Layer 7 of a small transformer language model trained on English Wikipedia (10 layers, counted from 0, width 128).
A neuron adds its activation times its output weights to the MLP's output. To switch it off is to set its activation to zero at one token and run the rest of the model.

Output weights of the MLP neurons that the questions are about. A number n stands for (n - 128) times 0.0023.
n54: 114, 101, 141, 141, 104, 112, 79, 177, 122, 133, 99, 95, 80, 186, 158, 110, 169, 62, 103, 192, 93, 167, 104, 60, 116, 74, 150, 112, 95, 102, 69, 134, 109, 75, 163, 141, 61, 129, 191, 132, 71, 121, 139, 127, 201, 96, 122, 85, 202, 165, 179, 98, 90, 139, 147, 167, 122, 132, 147, 120, 134, 86, 165, 72, 147, 87, 191, 196, 125, 113, 75, 178, 182, 116, 147, 124, 153, 119, 121, 63, 89, 95, 128, 137, 124, 31, 109, 112, 162, 165, 130, 161, 116, 128, 163, 171, 134, 140, 145, 87, 91, 117, 104, 113, 117, 129, 167, 177, 152, 149, 117, 190, 122, 100, 161, 60, 115, 104, 110, 133, 130, 118, 111, 97, 89, 180, 91, 113
n57: 146, 129, 129, 206, 131, 164, 162, 108, 127, 114, 133, 103, 113, 111, 134, 126, 114, 106, 124, 152, 118, 155, 116, 131, 100, 92, 105, 98, 101, 136, 115, 110, 135, 76, 126, 128, 68, 176, 198, 120, 164, 59, 129, 154, 14, 133, 75, 67, 159, 101, 148, 172, 88, 103, 117, 157, 101, 166, 155, 113, 158, 95, 76, 75, 124, 174, 106, 108, 105, 81, 168, 123, 134, 135, 95, 174, 116, 113, 137, 128, 185, 130, 86, 146, 94, 123, 25, 84, 173, 86, 112, 82, 146, 125, 128, 191, 133, 136, 125, 171, 155, 115, 152, 148, 74, 181, 138, 50, 106, 92, 67, 103, 169, 95, 139, 143, 139, 104, 110, 126, 129, 173, 131, 141, 145, 109, 130, 176
n105: 135, 143, 108, 110, 51, 135, 165, 123, 125, 125, 125, 101, 141, 118, 89, 91, 103, 110, 184, 178, 93, 159, 169, 107, 125, 116, 136, 122, 130, 144, 124, 118, 152, 158, 58, 120, 164, 107, 92, 119, 164, 85, 107, 134, 141, 121, 111, 109, 203, 77, 146, 146, 139, 146, 69, 137, 106, 126, 132, 114, 120, 169, 101, 192, 128, 146, 141, 90, 93, 188, 118, 137, 154, 60, 125, 137, 93, 78, 140, 142, 133, 52, 86, 141, 159, 115, 163, 136, 185, 190, 142, 151, 85, 138, 112, 124, 112, 113, 153, 86, 175, 183, 122, 180, 134, 167, 144, 162, 192, 96, 166, 173, 93, 155, 118, 164, 111, 177, 97, 89, 72, 152, 185, 175, 64, 96, 85, 124
n146: 110, 172, 88, 155, 109, 184, 79, 153, 151, 154, 149, 112, 108, 146, 113, 144, 76, 96, 143, 179, 175, 79, 139, 176, 65, 71, 155, 182, 161, 153, 106, 102, 123, 174, 57, 143, 144, 142, 116, 138, 154, 103, 143, 159, 166, 136, 123, 148, 154, 154, 106, 154, 85, 156, 135, 129, 99, 138, 92, 133, 122, 104, 144, 130, 150, 133, 89, 123, 167, 166, 189, 101, 125, 86, 147, 91, 132, 164, 106, 114, 114, 154, 45, 30, 124, 68, 111, 142, 132, 149, 113, 112, 128, 144, 158, 105, 135, 83, 135, 197, 119, 155, 111, 131, 126, 128, 128, 124, 113, 164, 183, 80, 145, 194, 112, 118, 155, 179, 88, 116, 184, 97, 194, 144, 61, 110, 54, 114
n280: 150, 169, 90, 98, 123, 132, 110, 121, 139, 149, 162, 124, 138, 214, 177, 158, 121, 121, 177, 169, 120, 137, 123, 157, 126, 124, 191, 107, 117, 80, 115, 141, 119, 136, 110, 177, 132, 83, 130, 126, 141, 70, 154, 105, 106, 130, 167, 85, 153, 100, 116, 90, 156, 154, 160, 134, 88, 128, 96, 180, 98, 146, 133, 119, 193, 92, 76, 149, 110, 82, 132, 140, 135, 136, 169, 104, 146, 102, 185, 156, 151, 93, 42, 96, 110, 184, 178, 98, 105, 181, 153, 116, 123, 120, 151, 161, 164, 152, 141, 147, 90, 106, 82, 130, 167, 107, 123, 126, 130, 145, 152, 88, 196, 135, 187, 144, 87, 150, 97, 127, 216, 98, 95, 109, 148, 124, 112, 139
n294: 155, 119, 154, 136, 129, 152, 161, 130, 85, 97, 115, 160, 81, 122, 140, 93, 136, 132, 72, 62, 141, 171, 139, 142, 99, 227, 86, 133, 114, 142, 189, 131, 97, 121, 133, 147, 103, 153, 227, 103, 125, 114, 147, 97, 120, 182, 113, 117, 155, 128, 152, 160, 133, 75, 141, 150, 70, 187, 117, 161, 152, 149, 126, 112, 130, 87, 124, 93, 140, 69, 175, 159, 135, 101, 144, 158, 112, 98, 200, 152, 182, 88, 108, 188, 133, 147, 198, 93, 145, 135, 167, 113, 73, 125, 119, 148, 161, 127, 143, 177, 177, 160, 118, 69, 153, 122, 123, 92, 132, 109, 59, 101, 115, 144, 129, 162, 128, 138, 101, 124, 94, 144, 120, 142, 138, 76, 132, 126
n297: 110, 43, 68, 148, 108, 123, 114, 103, 154, 97, 89, 88, 99, 149, 112, 169, 115, 139, 119, 75, 143, 136, 64, 130, 140, 135, 90, 112, 101, 102, 138, 115, 120, 165, 128, 145, 169, 138, 177, 159, 102, 193, 110, 163, 90, 107, 157, 118, 120, 181, 132, 123, 62, 175, 89, 104, 187, 135, 163, 143, 115, 188, 128, 192, 104, 116, 97, 118, 108, 120, 123, 121, 174, 145, 158, 115, 110, 130, 138, 112, 139, 150, 142, 148, 154, 92, 47, 126, 133, 159, 112, 136, 166, 159, 101, 112, 186, 151, 124, 116, 105, 188, 155, 83, 144, 130, 138, 137, 128, 102, 108, 79, 119, 247, 172, 122, 144, 103, 189, 120, 151, 140, 114, 172, 76, 123, 97, 192
n307: 107, 167, 116, 136, 97, 176, 154, 93, 112, 126, 126, 146, 109, 151, 88, 137, 171, 172, 194, 122, 91, 98, 119, 139, 131, 134, 166, 156, 156, 132, 134, 159, 124, 119, 96, 184, 82, 141, 164, 115, 103, 132, 212, 134, 92, 84, 173, 109, 160, 116, 139, 163, 104, 132, 146, 160, 133, 129, 137, 121, 137, 138, 159, 179, 151, 126, 92, 183, 91, 181, 122, 142, 110, 82, 152, 99, 194, 162, 165, 94, 95, 101, 132, 121, 108, 217, 169, 78, 101, 159, 110, 96, 120, 152, 116, 165, 117, 142, 121, 94, 146, 155, 185, 147, 118, 99, 185, 66, 111, 139, 212, 120, 150, 111, 127, 204, 111, 141, 146, 155, 118, 105, 131, 137, 148, 152, 147, 102

Each question names a token from some text and the token that comes next. It shows the activations a of the neurons there, in the order above. A number n stands for (n - 128) times 0.094.

Then comes g, the gradient of the next token's log-probability with respect to the MLP's output, scaled to length 1. A neuron's effect is roughly proportional to its activation times (output weights . g). A number n stands for (n - 128) times 0.0032.

"ide", then " is"
a: 143, 130, 98, 134, 124, 122, 126, 131
g: 103, 89, 110, 122, 180, 133, 148, 114, 160, 133, 172, 74, 157, 126, 150, 148, 170, 108, 124, 106, 135, 119, 92, 153, 137, 140, 71, 154, 133, 147, 176, 132, 143, 123, 129, 169, 117, 170, 68, 123, 140, 69, 96, 176, 171, 152, 193, 137, 123, 137, 102, 159, 114, 150, 159, 121, 146, 144, 154, 119, 63, 111, 145, 119, 103, 126, 161, 145, 110, 152, 125, 102, 120, 206, 150, 113, 140, 121, 93, 122, 139, 124, 149, 99, 96, 148, 80, 153, 149, 127, 116, 161, 141, 146, 149, 160, 96, 122, 137, 154, 128, 125, 123, 129, 133, 72, 122, 118, 110, 108, 117, 146, 102, 82, 107, 137, 150, 139, 72, 110, 171, 153, 119, 133, 160, 160, 171, 151
Switching off which neuron hurts the next token most? n105

" ", then "13"
a: 126, 130, 126, 219, 160, 124, 124, 128
g: 95, 139, 115, 131, 151, 140, 113, 147, 132, 140, 161, 115, 115, 141, 88, 150, 157, 125, 155, 168, 134, 118, 87, 157, 159, 113, 117, 154, 114, 115, 95, 147, 131, 93, 111, 78, 130, 115, 141, 231, 134, 98, 156, 130, 143, 94, 68, 129, 141, 166, 142, 183, 95, 117, 141, 141, 141, 152, 76, 136, 138, 171, 116, 121, 140, 146, 132, 108, 111, 133, 117, 119, 125, 96, 200, 172, 105, 157, 145, 105, 88, 110, 103, 187, 120, 151, 125, 121, 83, 128, 112, 145, 103, 109, 136, 169, 112, 143, 97, 172, 140, 128, 123, 79, 97, 136, 132, 174, 129, 113, 158, 155, 145, 124, 126, 153, 61, 140, 164, 105, 152, 141, 119, 155, 112, 173, 87, 138
Which two neurons, each switched off alone, lower its probability most, in order? n146, n280

"r", then "us"
a: 136, 121, 129, 81, 69, 129, 121, 123
g: 134, 128, 105, 192, 121, 97, 145, 105, 101, 78, 116, 116, 102, 130, 119, 134, 122, 132, 80, 103, 91, 95, 153, 159, 138, 146, 137, 83, 101, 156, 122, 102, 139, 170, 125, 118, 150, 104, 116, 161, 126, 116, 99, 71, 118, 139, 114, 96, 164, 174, 143, 146, 108, 118, 110, 126, 113, 174, 164, 75, 124, 124, 158, 166, 92, 166, 134, 135, 118, 106, 98, 119, 118, 201, 144, 106, 89, 141, 161, 95, 146, 106, 152, 124, 126, 149, 91, 92, 134, 117, 166, 105, 100, 116, 141, 113, 147, 122, 123, 152, 123, 145, 124, 64, 109, 95, 114, 162, 110, 114, 144, 108, 167, 90, 176, 140, 114, 175, 107, 161, 101, 122, 151, 121, 127, 169, 86, 204
Which two neurons, each switched off alone, lower its probability most, in order? n146, n280

"ame", then " of"
a: 127, 128, 104, 125, 132, 104, 174, 23
g: 151, 120, 151, 182, 143, 71, 122, 161, 119, 123, 102, 166, 154, 124, 137, 119, 121, 143, 143, 101, 109, 133, 158, 120, 77, 129, 164, 123, 143, 132, 131, 88, 104, 124, 109, 94, 105, 101, 156, 167, 99, 167, 131, 127, 118, 166, 116, 94, 141, 104, 140, 119, 166, 144, 130, 125, 87, 113, 106, 163, 159, 98, 178, 135, 140, 166, 129, 83, 159, 126, 77, 104, 116, 121, 96, 122, 87, 122, 106, 154, 138, 154, 130, 121, 150, 112, 156, 53, 121, 133, 144, 92, 141, 82, 97, 56, 117, 131, 129, 110, 77, 97, 136, 164, 113, 133, 37, 139, 115, 136, 142, 80, 90, 119, 134, 134, 100, 99, 134, 121, 103, 69, 155, 138, 110, 105, 126, 118
Switching off which neuron hurts the next token most? n307

" m", then "usic"
a: 157, 126, 131, 124, 128, 115, 132, 123
g: 105, 118, 163, 191, 86, 145, 157, 100, 131, 131, 136, 135, 81, 162, 147, 92, 102, 146, 104, 152, 62, 96, 194, 124, 135, 145, 101, 91, 138, 173, 191, 136, 128, 98, 131, 103, 129, 131, 146, 77, 145, 113, 132, 142, 149, 111, 82, 127, 133, 130, 163, 189, 172, 121, 82, 173, 102, 172, 148, 111, 144, 111, 62, 71, 109, 133, 109, 125, 107, 135, 145, 133, 89, 163, 186, 170, 133, 169, 155, 121, 145, 111, 108, 166, 115, 125, 130, 113, 120, 132, 117, 134, 151, 125, 170, 141, 119, 135, 146, 136, 135, 163, 100, 100, 157, 171, 133, 109, 135, 105, 113, 111, 128, 91, 121, 121, 124, 134, 120, 125, 151, 154, 140, 124, 121, 154, 185, 120
Which neuron, switched off, raises the next token's probability most? n294

"ot", then "a"
a: 129, 122, 121, 130, 119, 139, 151, 129
g: 123, 121, 162, 128, 138, 157, 164, 135, 165, 145, 111, 129, 150, 147, 122, 138, 94, 179, 119, 132, 93, 126, 94, 125, 129, 105, 170, 117, 120, 80, 166, 155, 165, 102, 147, 149, 99, 97, 116, 154, 71, 85, 130, 105, 118, 161, 120, 89, 92, 132, 147, 90, 84, 104, 99, 119, 140, 67, 118, 86, 160, 138, 142, 138, 126, 134, 150, 100, 146, 133, 177, 104, 80, 113, 166, 85, 100, 122, 126, 118, 56, 123, 105, 113, 122, 131, 103, 114, 131, 144, 214, 103, 171, 96, 106, 183, 108, 147, 138, 151, 71, 117, 155, 145, 168, 98, 120, 160, 131, 141, 135, 125, 115, 150, 175, 149, 164, 112, 128, 151, 157, 144, 124, 155, 106, 138, 128, 115
Switching off which neuron hurts the next token most? n297

"ors", then ","
a: 134, 126, 130, 131, 129, 136, 165, 121
g: 131, 160, 160, 165, 97, 108, 107, 131, 136, 121, 99, 149, 81, 102, 71, 129, 89, 135, 110, 148, 119, 125, 158, 105, 111, 174, 146, 122, 126, 135, 129, 148, 101, 93, 124, 166, 99, 153, 152, 97, 197, 81, 98, 107, 161, 144, 92, 154, 93, 175, 100, 176, 150, 154, 99, 125, 96, 83, 100, 132, 136, 115, 97, 115, 179, 137, 117, 125, 122, 187, 149, 180, 114, 101, 134, 130, 142, 125, 172, 155, 113, 126, 121, 103, 121, 112, 126, 142, 175, 131, 158, 142, 95, 97, 131, 81, 101, 107, 83, 78, 135, 109, 107, 79, 86, 146, 107, 148, 132, 117, 120, 102, 142, 155, 140, 130, 122, 120, 115, 109, 121, 63, 87, 148, 148, 76, 137, 129
Which neuron, switched off, raises the next token's probability most? n297

"y", then " |\n\n"
a: 129, 133, 127, 119, 123, 130, 128, 125
g: 117, 120, 173, 135, 131, 146, 165, 116, 122, 142, 143, 132, 124, 124, 148, 97, 136, 129, 151, 142, 147, 120, 83, 155, 125, 104, 96, 162, 118, 117, 101, 182, 152, 139, 142, 154, 142, 154, 116, 101, 121, 148, 138, 104, 91, 163, 132, 97, 96, 166, 133, 143, 135, 82, 97, 120, 149, 131, 189, 148, 114, 202, 108, 126, 123, 64, 137, 162, 126, 107, 112, 121, 114, 137, 100, 110, 114, 85, 99, 112, 143, 127, 160, 159, 138, 178, 198, 96, 134, 145, 159, 109, 137, 168, 85, 144, 106, 127, 86, 76, 123, 100, 112, 107, 152, 134, 173, 74, 127, 97, 103, 99, 192, 86, 160, 126, 147, 148, 144, 138, 150, 173, 125, 125, 137, 175, 80, 151
Switching off which neuron hurts the next token most? n146

"ic", then " "
a: 129, 132, 128, 137, 119, 92, 93, 134
g: 149, 178, 135, 173, 109, 124, 70, 85, 89, 111, 176, 142, 133, 116, 118, 127, 120, 100, 107, 108, 104, 102, 153, 164, 113, 161, 111, 112, 148, 138, 74, 94, 135, 119, 94, 99, 146, 136, 101, 97, 114, 145, 158, 172, 152, 133, 106, 157, 152, 117, 112, 120, 156, 120, 139, 146, 87, 85, 78, 160, 104, 142, 133, 128, 165, 131, 132, 147, 141, 113, 144, 146, 123, 106, 121, 135, 111, 130, 121, 181, 175, 155, 98, 149, 105, 96, 109, 95, 97, 144, 36, 170, 94, 129, 125, 174, 143, 166, 144, 172, 149, 150, 141, 160, 86, 145, 143, 142, 136, 102, 108, 99, 116, 77, 98, 139, 100, 110, 164, 138, 105, 122, 100, 148, 154, 177, 164, 113
Switching off which neuron hurts the next token most? n297

" f", then "inal"
a: 129, 129, 129, 122, 115, 134, 130, 132
g: 127, 162, 105, 148, 116, 167, 160, 136, 121, 95, 119, 132, 163, 130, 136, 86, 152, 141, 127, 165, 123, 149, 154, 108, 149, 102, 123, 78, 103, 103, 140, 165, 174, 122, 123, 105, 112, 148, 131, 147, 113, 147, 150, 116, 163, 140, 152, 144, 134, 89, 123, 112, 135, 133, 83, 169, 155, 120, 147, 110, 148, 65, 103, 112, 121, 129, 141, 182, 127, 159, 80, 109, 83, 152, 162, 111, 114, 136, 141, 141, 110, 69, 77, 122, 175, 164, 180, 50, 138, 133, 126, 83, 110, 112, 150, 110, 119, 155, 154, 79, 149, 123, 95, 171, 84, 143, 133, 99, 112, 137, 123, 157, 143, 107, 189, 133, 119, 141, 155, 140, 111, 166, 76, 137, 161, 180, 114, 135
Which neuron, switched off, raises the next token's probability most? n280

"3", then " |"
a: 162, 133, 131, 117, 129, 103, 130, 122
g: 128, 129, 134, 152, 117, 95, 123, 140, 173, 80, 136, 117, 144, 79, 143, 102, 165, 127, 151, 130, 161, 123, 123, 114, 147, 117, 124, 120, 131, 100, 114, 69, 174, 146, 126, 136, 138, 109, 129, 125, 109, 201, 107, 96, 132, 72, 107, 100, 133, 95, 111, 124, 102, 151, 145, 86, 150, 80, 119, 110, 138, 140, 168, 98, 158, 76, 110, 148, 111, 171, 183, 145, 151, 133, 139, 130, 162, 86, 108, 98, 180, 114, 96, 153, 113, 96, 105, 111, 127, 138, 194, 102, 165, 91, 139, 165, 145, 143, 130, 81, 182, 149, 159, 128, 178, 89, 120, 133, 86, 149, 137, 108, 131, 121, 148, 78, 162, 88, 112, 100, 147, 158, 125, 113, 103, 139, 146, 120
Switching off which neuron hurts the next token most? n54

"ort", then "ly"
a: 118, 134, 129, 130, 138, 120, 131, 160
g: 82, 128, 82, 153, 141, 137, 74, 126, 109, 104, 137, 172, 162, 180, 164, 131, 181, 110, 108, 101, 120, 118, 119, 113, 128, 137, 119, 128, 146, 146, 80, 149, 157, 199, 58, 86, 116, 132, 138, 208, 119, 127, 97, 163, 147, 97, 172, 144, 123, 107, 119, 91, 151, 124, 155, 131, 130, 119, 78, 115, 138, 120, 117, 134, 106, 82, 97, 153, 159, 139, 115, 97, 125, 173, 66, 121, 72, 125, 106, 131, 115, 103, 134, 107, 101, 160, 78, 135, 128, 116, 127, 140, 156, 98, 100, 115, 155, 130, 71, 120, 116, 111, 126, 194, 134, 113, 137, 175, 125, 127, 121, 131, 138, 134, 143, 132, 102, 135, 117, 157, 120, 144, 118, 118, 114, 121, 89, 168
Switching off which neuron hurts the next token most? n294

"4", then "7"
a: 121, 52, 128, 125, 126, 108, 129, 126
g: 130, 110, 141, 121, 122, 169, 112, 126, 69, 121, 139, 45, 122, 107, 93, 113, 117, 146, 87, 95, 95, 131, 121, 134, 120, 170, 120, 92, 201, 162, 109, 173, 135, 147, 139, 154, 133, 141, 119, 127, 117, 115, 138, 142, 156, 123, 144, 115, 132, 141, 115, 92, 121, 173, 144, 150, 125, 66, 135, 130, 163, 95, 98, 126, 110, 165, 141, 119, 133, 172, 45, 99, 104, 140, 120, 107, 184, 137, 172, 107, 120, 181, 114, 122, 94, 143, 146, 169, 107, 128, 156, 146, 148, 79, 142, 147, 166, 140, 82, 117, 162, 110, 128, 145, 187, 150, 161, 116, 130, 148, 115, 152, 194, 149, 102, 96, 125, 124, 145, 154, 95, 124, 117, 115, 125, 133, 132, 115
Switching off which neuron hurts the next token most? n57

"e", then " s"
a: 135, 128, 53, 131, 170, 89, 128, 139
g: 143, 133, 125, 81, 122, 166, 148, 130, 100, 165, 154, 120, 158, 165, 101, 161, 107, 128, 86, 159, 167, 61, 114, 112, 102, 130, 58, 140, 163, 144, 145, 146, 166, 142, 135, 112, 133, 149, 89, 101, 138, 116, 149, 189, 171, 129, 115, 145, 169, 110, 142, 149, 82, 140, 141, 124, 127, 141, 111, 76, 110, 158, 106, 132, 144, 86, 98, 121, 160, 162, 125, 148, 120, 107, 107, 118, 99, 143, 112, 131, 150, 86, 117, 144, 106, 118, 111, 170, 87, 140, 86, 111, 128, 92, 150, 130, 175, 134, 113, 121, 185, 158, 145, 135, 153, 104, 176, 157, 132, 161, 117, 143, 151, 73, 118, 157, 129, 146, 150, 136, 150, 213, 112, 106, 143, 118, 168, 144
Which neuron, switched off, raises the next token's probability most? n105